Layer 5 of a small transformer language model trained on English Wikipedia (16 layers, counted from 0, width 96). Numbers have three digits each and are written without spaces.
Take only the direct path to the model's output, skipping the later layers: a vector added to the residual stream pushes a token's score in proportion to its dot product with that token's output vector.

Output vectors of the tokens that the questions are about. A number n stands for (n - 500) times 0.0034.
" med": 365525609472715523337560600488324331550354551555428579501484541432806659525379647535316596450342522462482660381431776573458526371660322435606508460341480332407503496284486502627331619546509530502591569474410464513494544542612488643297458474541343587400635440591597517357436403600536701540
"duc": 487648618674716326657139747174149644521315498748567536439450482265543726426513695529167362615447534289752654271416579622465309670619457665449390670259559568613514249434512520362313663511461419528482412545400460631600515399539487546430175293514455467610622678574697380478466683600708338696
"gan": 373539525553498514671568546494381371033346572498630303658546489567432557396581511435229313541457478581607734217619597782373340680729539404608291800278434454553502217618239654641471403548665313374697720591691403694573330522699574453327517540389625528422595413665359407342521509411589545478
"eptember": 602619655354783529385479527323481285406306671783667271442211791379592733767682481383030480561313550473921777501390449523634322975519296439319249671374386345608683491631486740790496445556263325274429510419674259541581464591722257368576189435607264619209543578474481324390459566376802734685
"clud": 544608773348715443470368536264567289449553482679570245401249606294323516413548566505198513272548564429770726462305634739516335759598499500404129589524632593644512354581439634471439527683441453359581409576652835684385581515537596554061169221466302612437774493597618376292454722649668389695
"erson": 578362319382704397567626426434587259262486416474494117830582727543388615479377350459257704482328750597674534384547499742516470632401543365240163462528546372738604350439458570404449462350482389384713773357677403413495700605485561858555329198583530522424577655638300433682474837550660615348
"ing": 431539336410532549457704703472507601479223423509356249485387404603601439530513484590525329393569206625764397607517456629532573361668540430563572428386592563537295664557310359548515536560445582307443623613494677468605535358412532406563550577491641452508451466457419608524493758404477726318
"}": 764406668599498511713354698389476260318304564474653432622475484515548641692476653259382459571460602604726280500408643641665459382575554532334249615434331217484711595466537458421391682599346327308718685554399480608458372553497527381245511655389250485283521330576524483543477726533701562580
"em": 565677531497508618425587533416528562513637575437422350408592394476329399387538637294284460633672349768625700259345477704413528561513692391650636365530579578521728457569259795481535577364361581451339482481541548439494619322471509498516387461365400470497401489335452487578506620513408573579
"ional": 659580687596822484224418576221407120503352342713670393540446584456738635477270568556422729683291545403914560429582483633336418498592409429389460610127525480786434698713418790405505242480283604322484455416534484427327564535293521648502488429363747545381456397585638253507489307444679592842
"wo": 496482452306775575423543701520537496229560496445588501582430528373582524531544611636192485383444601603706793526444638387511414501575496432253296441421644532714429367409327496465551438455641513399587482481664622660304551339854317278527258432604458691598088560520522330477499585445555574751
"ities": 684372691383544594585552714361441551380363293554336535503546662292546652636425590483280837401633699615728669093450792640633228377543152257573492533435361545574539528747678529590480461461351348563574389394677403492636533588543324600345371471215397453587478459507517367297490648457433557708
" and": 498483354625611610437451645560533546633337436431446595568562532465456426563562554500438559482480648669426434622581501408354600513526492484495487478496393412359432531583558435358366455511444457548399419429408231496414430442425618484655659547544639473617435420547629643639514356610422526497
"ily": 589563256411587278504597706503580252367387642649281089616295765161748466449437427633343735410322590341913599240659439560452471618696332386483415588429626275354731476646286631528625441511577447255667484383625607461418640253354432698403232450573513790584959741560330265404505517545644682613
"ept": 647478625415466352462603592232411430393316496657645288638593687288346555635601535287337537619544590265720737268447573769375602429881291429369326663419556423701558603685557429491487589633153314454451413652381531443407712284600467474519201437398338455477754864544609191468481618520680671464
"ric": 670476465503499386555529582508340364290379468658484358584755333688553708432393668662114680521432611688620487412318402491457452460521478369454459599469528571746397300774437305733573637244638377555519577436675484391441537429379377604433414105517688499585624675444298310536507772643562470471
"t": 471641592585411611585491387502750737548587452534530515348484558630367752455406613494338344342540650521643513635571380660462492602608274625297538466462687642394561574346460632387509432524577493483520509495390281625517417229490368327502562520606608352334522523363557415336508506568705296352
"emb": 489516493503679497493605550451418507515393417540590362626149434334505457533395571373205603653465550271829751271422607663393537723358256244497301460519614304358682533451362560383511709579251472526589467659475677647514698651765244663377596445545453550611585412472597360612470750347423488597
"inn": 597447373607945368489350403392574482402461665587572190628502648460498519520553391419404494622354339348818562485402420722524504544313520436515469389493558448518294542468512681555482745464419182441417359666548509739376637452485502718661462409451538723307503629576618316233506674157714632451
"ra": 481389465590445404658627498511379559291657472504394424568675360643384443387677739655468562677278482705610408451396308540472495407431584543650525491526608529647396480596614592596525525408315484644361449405583429430463536523670357466508494286582434341640359538437385426395514760391696379513
" includ": 588559592464630636265533685487450565479366403774511432681359509620571570605507547522192567513504468513402700538331532411338497627513377366589408529475527427562558460608435601363312362458674361426518429508365461366308615403635469706311326632444386416505689403777675512536503536449557560562
"ied": 557377346504313438463454460357638556480582472650604266558427665130510631429640295535486410446397401435850530316680601558342538607427414398480675594371689367566485393591442638584464512377427675534380322219590740611422434381708484641535548389487242656677423545636340205568493547689846552651
"eral": 770480346540764476544536673374239480555455744306600102281639816584444485485424461466339556325418416146649706479316653544634342557632263655552493631336443216734620668558259563498580442383379535541555935540649187636474528563631293734370643248506522375606450505590590223192470599459642713443
"pt": 379373741630499315582455703345553684219391550393728466537321422555387571623569436447450312383119584473563623304518237670559543541467535510611182624346573433500648544446355524747451694633331322487742726592188345632469276589594603601351304426286566609574659410666394402519459688656732712513
"ian": 476372568441437308629611411600249276470508351681573270507645624271680416545604511480421637350549578535757354522639572674335504496485581362299583566284501408406553488671530697440623603548616587352311494462677408538468563575513568492472548459553254491674315450599634330483500549516470539472
"k": 352602564512478319637573447275535523403539599471469680489766578320506456430667525487390564390622518418466354542538402784388470723628356475558537387598429492398332377484313641430532572732557341483377455583418445518587637483487445403516701488305779444284522527470374528637499667504502549443
"ep": 694447500354377536575683450453330568420441476551586377329673419323446371650442559472356375711504407603534567341686422769487664586734595520471526497458570306601652388511392515486552615526494403533508417501405501264500482372638304649537504386556263647415476681455402418648508712398415560620
"enc": 449526434616568377377633351447539480425246392551538321494475410702451524497594582298288663607516505552941760419328460671469511546555433482502402669323376650415420608669421784475566582179298454539532445558500509585431660591333677753322312449461494530571352601575632393293455695389615463490
").": 714447584485580553405340776335582401621566386673557462601259449361720478559852501445461539453373540466681497521669795523731431661464501471362385657470230325550265437677360570543449722337388419572704666477616358659332408460473299487404290202533274407444637525471529458631541451556589516419
"et": 343513430467425488541557419407547567353607455494553337436604622407256343480556560282424416734619408527656418491648406743580701294440491482629528501680488350431609583403321571470549606581552427680518488478340595626339634559737466687633554382589311373511471435455352501648476544342455482530

Each question shows what one neuron of this layer's MLP adds at an activation of 1. A number n stands for (n - 500) times 0.0012.

n86: 479527512381481471514570439628495389656336410438561379558525373465426572603429482426496667502389279459485420442613480682615605509546498342611531468582570519437447293405480603588287526593680197419540335637560379475639575525466397407567581493484570512448507651651562604479331565623509289619
Which of these tokens does it push down most? "eral"

n175: 409629456463538460401514469504431389373451598439487512391386410560701379297511502643397468399514401520692599590667377482606616522542563578563719449502350505629486573418381469390387689711620488428495392416506603474490510589576560419501535406570462432465374515362485400483590481682636556460
Which two tokens does it push up most, strongest first? "ing", "wo"

n195: 435562521671595541670547397603411527745401692538414371450457561410549338485521381353610306545580592482524472536579738554544588334504645412449508436542455497448620383460609406338511457522406436327516600338593446574545530510601606567519551638492342350394562534402605581415546461435391445382
Which of these tokens does it push down most? "ric"

n184: 484585567539491385432527555336404540678586421528446670338548494477465657526614304420499477553501438594514408489604349685386363513479456528445521645460540476442401624496442631371546375440438344442483511585466410600579549467642751618455439611438608462608391532352544513405631369521680659485
Which of these tokens does it push down most? "ric"

n43: 294672620447558595509523437656488611621531538557597521447488399529511310509503504519363552594472308419479576509480445488578701299284448451543585436555511624241390618435336608348464569624467531388473551479547480562571568569601411656357511461556498506568490532308508492428666597409424475663
Pushed up most: "emb"

n70: 438508538535524563414489622777428444652659495502526388537499370462431495562325335548418463532496626545545613559535505462572521646555416305504510730577628352659588628372375342515440588497446423694498303470545366447317382543600591526440373477512517496527571536462508538485509578466418486393
Which two tokens does it push up most, strongest first? "emb", " includ"

n46: 253504376582663457484537528460580394535543373511595658659341412511376620637384598465318459486117529329466502573491484551618528377457582291625560619462535441636382474438465633541400471407700651522373638408408471584502624305486349578436366532695714676588158336459594614320456664524901566594
Pushed up most: "wo"

n218: 550496465456481556404453456469452561386599495452562613386542482439579523460593570529711434362641508456632453416461503504534497442713439675549411475510631397547490667446382473476663414572445471309409553449378543539585554747319478611488449483488622449683546326504388429513241426665542543460
Pushed up most: "eral"

n47: 427482535475545500523364397424433526607452412624621376482556359410323535442448702335393402425473364510499577520515474627536509578497446588680463469644410528569504408523556577534671375623444282672391473454588514633483469557408684545404552527591409498509563448516383466739574393650532550583
Pushed up most: "clud"

n131: 535455363642416452388518492661534453532563379679471553452564640677421535663477243490572511448569404645475621463513502537407480438352489602476382472569500626474665351667545527645469458516506335575465445503669475589391470582504544456492438460573412420406398679459508572507524456444474323554
Pushed up most: "enc"

n187: 473563313375533529493546573493782564389560351675422636578493391624393663465456339600545429702588434461488486428625466477548515506471363592388535457757522481620639550617618600384418428436381306536517542641477459381388553493463550655321237508409374484488455434441456488465633493662345579744
Pushed up most: " includ"

n177: 535622433537513424652459476657401567449591409607358477421772397397535590510466636531565587272450536574284462479619503542506529407555598497334503463450353428319554529511320338386584526556389501485546441627691621447215302527432569567564452538622587613505428641527550415641279405625657598482
Pushed up most: "ian"

n244: 465552363629526414429442441676506550640527571574653623525489549471452417482553328452498548469706572523287368460558608622437518565575342446647693438472482475622577516524278432455550462506451486633395410576688491434673413590383555551621555444438411477236319551613331384585316487453578589354
Which two tokens does it push up most, strongest first? "k", "ied"

n245: 452485608355563513467540563608714330582394323730370761462460376446493548555475487483478379575653467214439528488437487521595471391456481530348581580426629476536476565413537425511346478458402629486408495555402422448517461589602593524335496470572639556712488276470507541392708499760421586659
Pushed up most: " med"

n159: 193499503428575492553494600409681296584589578454467492473525483376633607342514552498608382430392428530476339581494491582629484453381577529603622693482609572603587533541437533546391477475440383647522488764452440456565363406621352420537385463652483462604444466490437472335641564433468460510
Pushed up most: "ra"

n103: 399445554620581533468373552635428551588615434576510623422534445500492436414457337738606489512456578382476603487384414712486481425548572520406586564586410573647430573523454553470728399527507639400444651493456496371443411497302544442420590475572558464464578337529616470441319525447606469549
Pushed up most: "ional"

n233: 495507352783490457399609424493393639376582587575488565522538460481465496411726409572344454408614525208350589332419343472520735508671430362458447396485582524599353747570342558462542639505531470464575554373357513619603489455464507472654460500612432382537453630552564537567456437525409558323
Which of these tokens does it push down most? "}"

n12: 498450443417466442546469604611424613318620588311529525432551507320389491516427434453543412475669477554476701536524642383496494407465469593497543519544552560635484509642401362401430524640686390555559497514658549361532626456412430550248534493612623538584321530631385401626471373423511556439
Pushed up most: "wo"

n255: 385548583482551350559337345615468304538635547463473609481429399607624636481383498727543626740681516652514446463447416332563505379414488513572273648313394500599636589489390518612518589542350460520442506443577430440638378540604397441461563350525621571493415457473486545524428458508513487568
Which of these tokens does it push down most? "ept"

n108: 476558604100421228556526568734566563511346334531248589413532438365600655503496521513452557531521410453462411675552503610612384387482460773355524638483365614620439466551689564487444401518371646542518443621423629471622530574470588589347371528490474530610499454538311363542593515561535568415
Which of these tokens does it push down most? "inn"

n76: 398456562523595469595546450572245678537411431598503563352488478406455544557450496444430321543488570482514714450461413677507461384652543545382433689407435515538599518422637553703438545502400410459262496443300488486463520548389512499687486375569610511625508512475546534540755416506460516383
Pushed up most: "duc"

n217: 578581514471454495574474559543621480590506444635540574513630298600594462420378534592505491571495512696465597453468494482491428521479335279661553618554557604539546392659531552395591181353468425440533458432496301472347456582385588461565523304544571480538604494535599498383346516469571444455
Pushed up most: "ric"

n185: 638557434496564655457396449575480548427581593634406379537448669403461297445607610555470322451659347698379445633545428361418357297480524405413537481438468342624454536443571548658651580453479666429534531553506573591286574363413506612540701727454567424510492394246399451560723405663452629355
Pushed up most: "ing"

n190: 484509390516469514439311577437772636598539430503576390586436394487579320669589458363569559541402406503520509403517552578511599424447489654454508414556571511496593498551487427517529594472543607448367529596313446472444566424597473490486440477624450427491480533183428451569614701436385389510
Pushed up most: "et"

n63: 258320577395549569457469552638372620532631547527617604665392466490589505538418490579435551625381500546677510686558493592331306429515468559260470320603534605546400487245546527439385431551592521532460593291427454522640517353594487401518454696552411438503543488494500447452527591520562498585
Pushed up most: "wo"

n138: 516473442571476468451696408393458570431468478542660590588354492488380397328419555552618315425457409486440557448480414446469535458499531620585500588497538535426386557507581656472460621393564390417603527363270500605614462435596517430723413375426439521717388531331406515731558665544601527514
Pushed up most: "pt"

n9: 479476568460519576418472387578454413386590400543600595390583483467555637542555369636464623489474359336491264421680392678585406726496560454502653534523593686411498446804450427549220310356521262462644633390316691607489475529435721420525421388465445555277341606630657601556377477384632591432
Which of these tokens does it push down most? "emb"

n254: 564397540592626651508625507638567496394493493636404656443475372624355480477612470510673439451497582338530196604456565678517457473435474579660505400397512394620462365638267574437711534495413476571464435214570473537426519558577475523392377495496328369618616419720518447637305425433608692561
Pushed up most: ")."

n68: 476499355514575556456519465439460378503551538312409647535415325532622600503436478559490583450603500545284470426356405463595606521571384684503658591368568393398482569504473523515554600458481473483473485681458444508515558542530581513418572548462425395526504548518445575365557443652447591546
Pushed up most: " med"

n62: 584454599552391435414464427432391384570441468518627479374406439494666714525205364353454462508406575544533483364279665562625314753606510418749376401356447678527551424547520590607526596536464763363438461745463684476438611640421496554575433590667564601206419390529448454674358268573633449564
Which two tokens does it push up most, strongest first? "ional", "eptember"

n80: 564493577448496497581480448366373585688609410601379482420591440418399382418426357364586505522559492455423450524575661708565615468616555570574420452591402530597370710589418527302546561579475410475383500591681426529425493590308570318654436387527429407361589541871504481592391543388558551443
Which of these tokens does it push down most? "wo"

n170: 604738399675536464501609578430668746602486634434577406507519415469446388484552516497635520508546494483317547385583445354635610427486483533372464348700672605392494404381401379645628587534527710569480559351403652330495476494401567277541307540477528559384406355486453407542375574385444404517
Which two tokens does it push up most, strongest first? "em", "ing"

n240: 587610414379482476593429437426480386551616383622462396434526576496432623432425498454301546570582379447474626457533656409328589518635385623445569668504474423448676583548463519450316546629433432579533443621280573497624512569579520499485360459563526554624548598323296401636726458257512545599
Pushed up most: "ept"

n155: 573427398424545310584448636530673499633384567580521396380295469543455582446538439535562624603534513648627548496480533334459524494664592358650518485477617304333460542464415515499643545731475600379522516425635482491538640380341434350308567484393603473601456431473550346562530565491639496367
Which two tokens does it push up most, strongest first? "ily", "ing"

n156: 687472335561421478457426474738471519608423322494423510367475655471582567622600591516535440426425556569453488330468705593521146551352487389583589624320429627538593465408471431540568520544615579406332494590658411392377423534584426461505523600486602516627616337497577445447548348381629486519
Pushed up most: "ities"

n129: 342328482629371610280701565335370438485535389398432588488585546414496460413469422522642477606438691577465557371500409488338520543570781492581581502529642460651633640323511465394595457482622475638626352494443296401513546552657483447499583541520528621306541528527437553306680400467524466392
Which two tokens does it push up most, strongest first? "ep", "ra"

n7: 567577515470536511642421385647427593463824688485399436586410389431571357545312416463416511454447499453515447381516509537552456624424566635457465373389667314546587490233535410344618623580620483435428361716500384412545714398588445526687599565429540388557385518449640368372500631528680284593
Which of these tokens does it push down most? ")."

n61: 620386617685428627349480557589638478525572412513535481485594421513356454446547371386440629432378553403462502575476555490386573330704389529581522510528521455480472495298598456509532606654572216577495387473434380484422541513449800503553537351575501620573451404439740622579474380434563312496
Pushed up most: " and"

n126: 454432387476474604401434314534563497403662461457520427627548476377375400625406533355533421346564722433387507705603328590689360496537399621495528495580465609538507577308574528480493471501520460556629547440445567600534617395386416495363588509598708475841477700229518642520460411347594462397
Which two tokens does it push up most, strongest first? "t", "et"

n171: 499689590431544329521286652444448724818464581516541479546434258420462517592561549329515397561637545561391581471385361450547348424660646540433457596609484454525525533457568492360451422450506469558652381507509418461516713391641621335714451501475550411556646535641545339361544593434492487310
Which two tokens does it push up most, strongest first? "duc", "ept"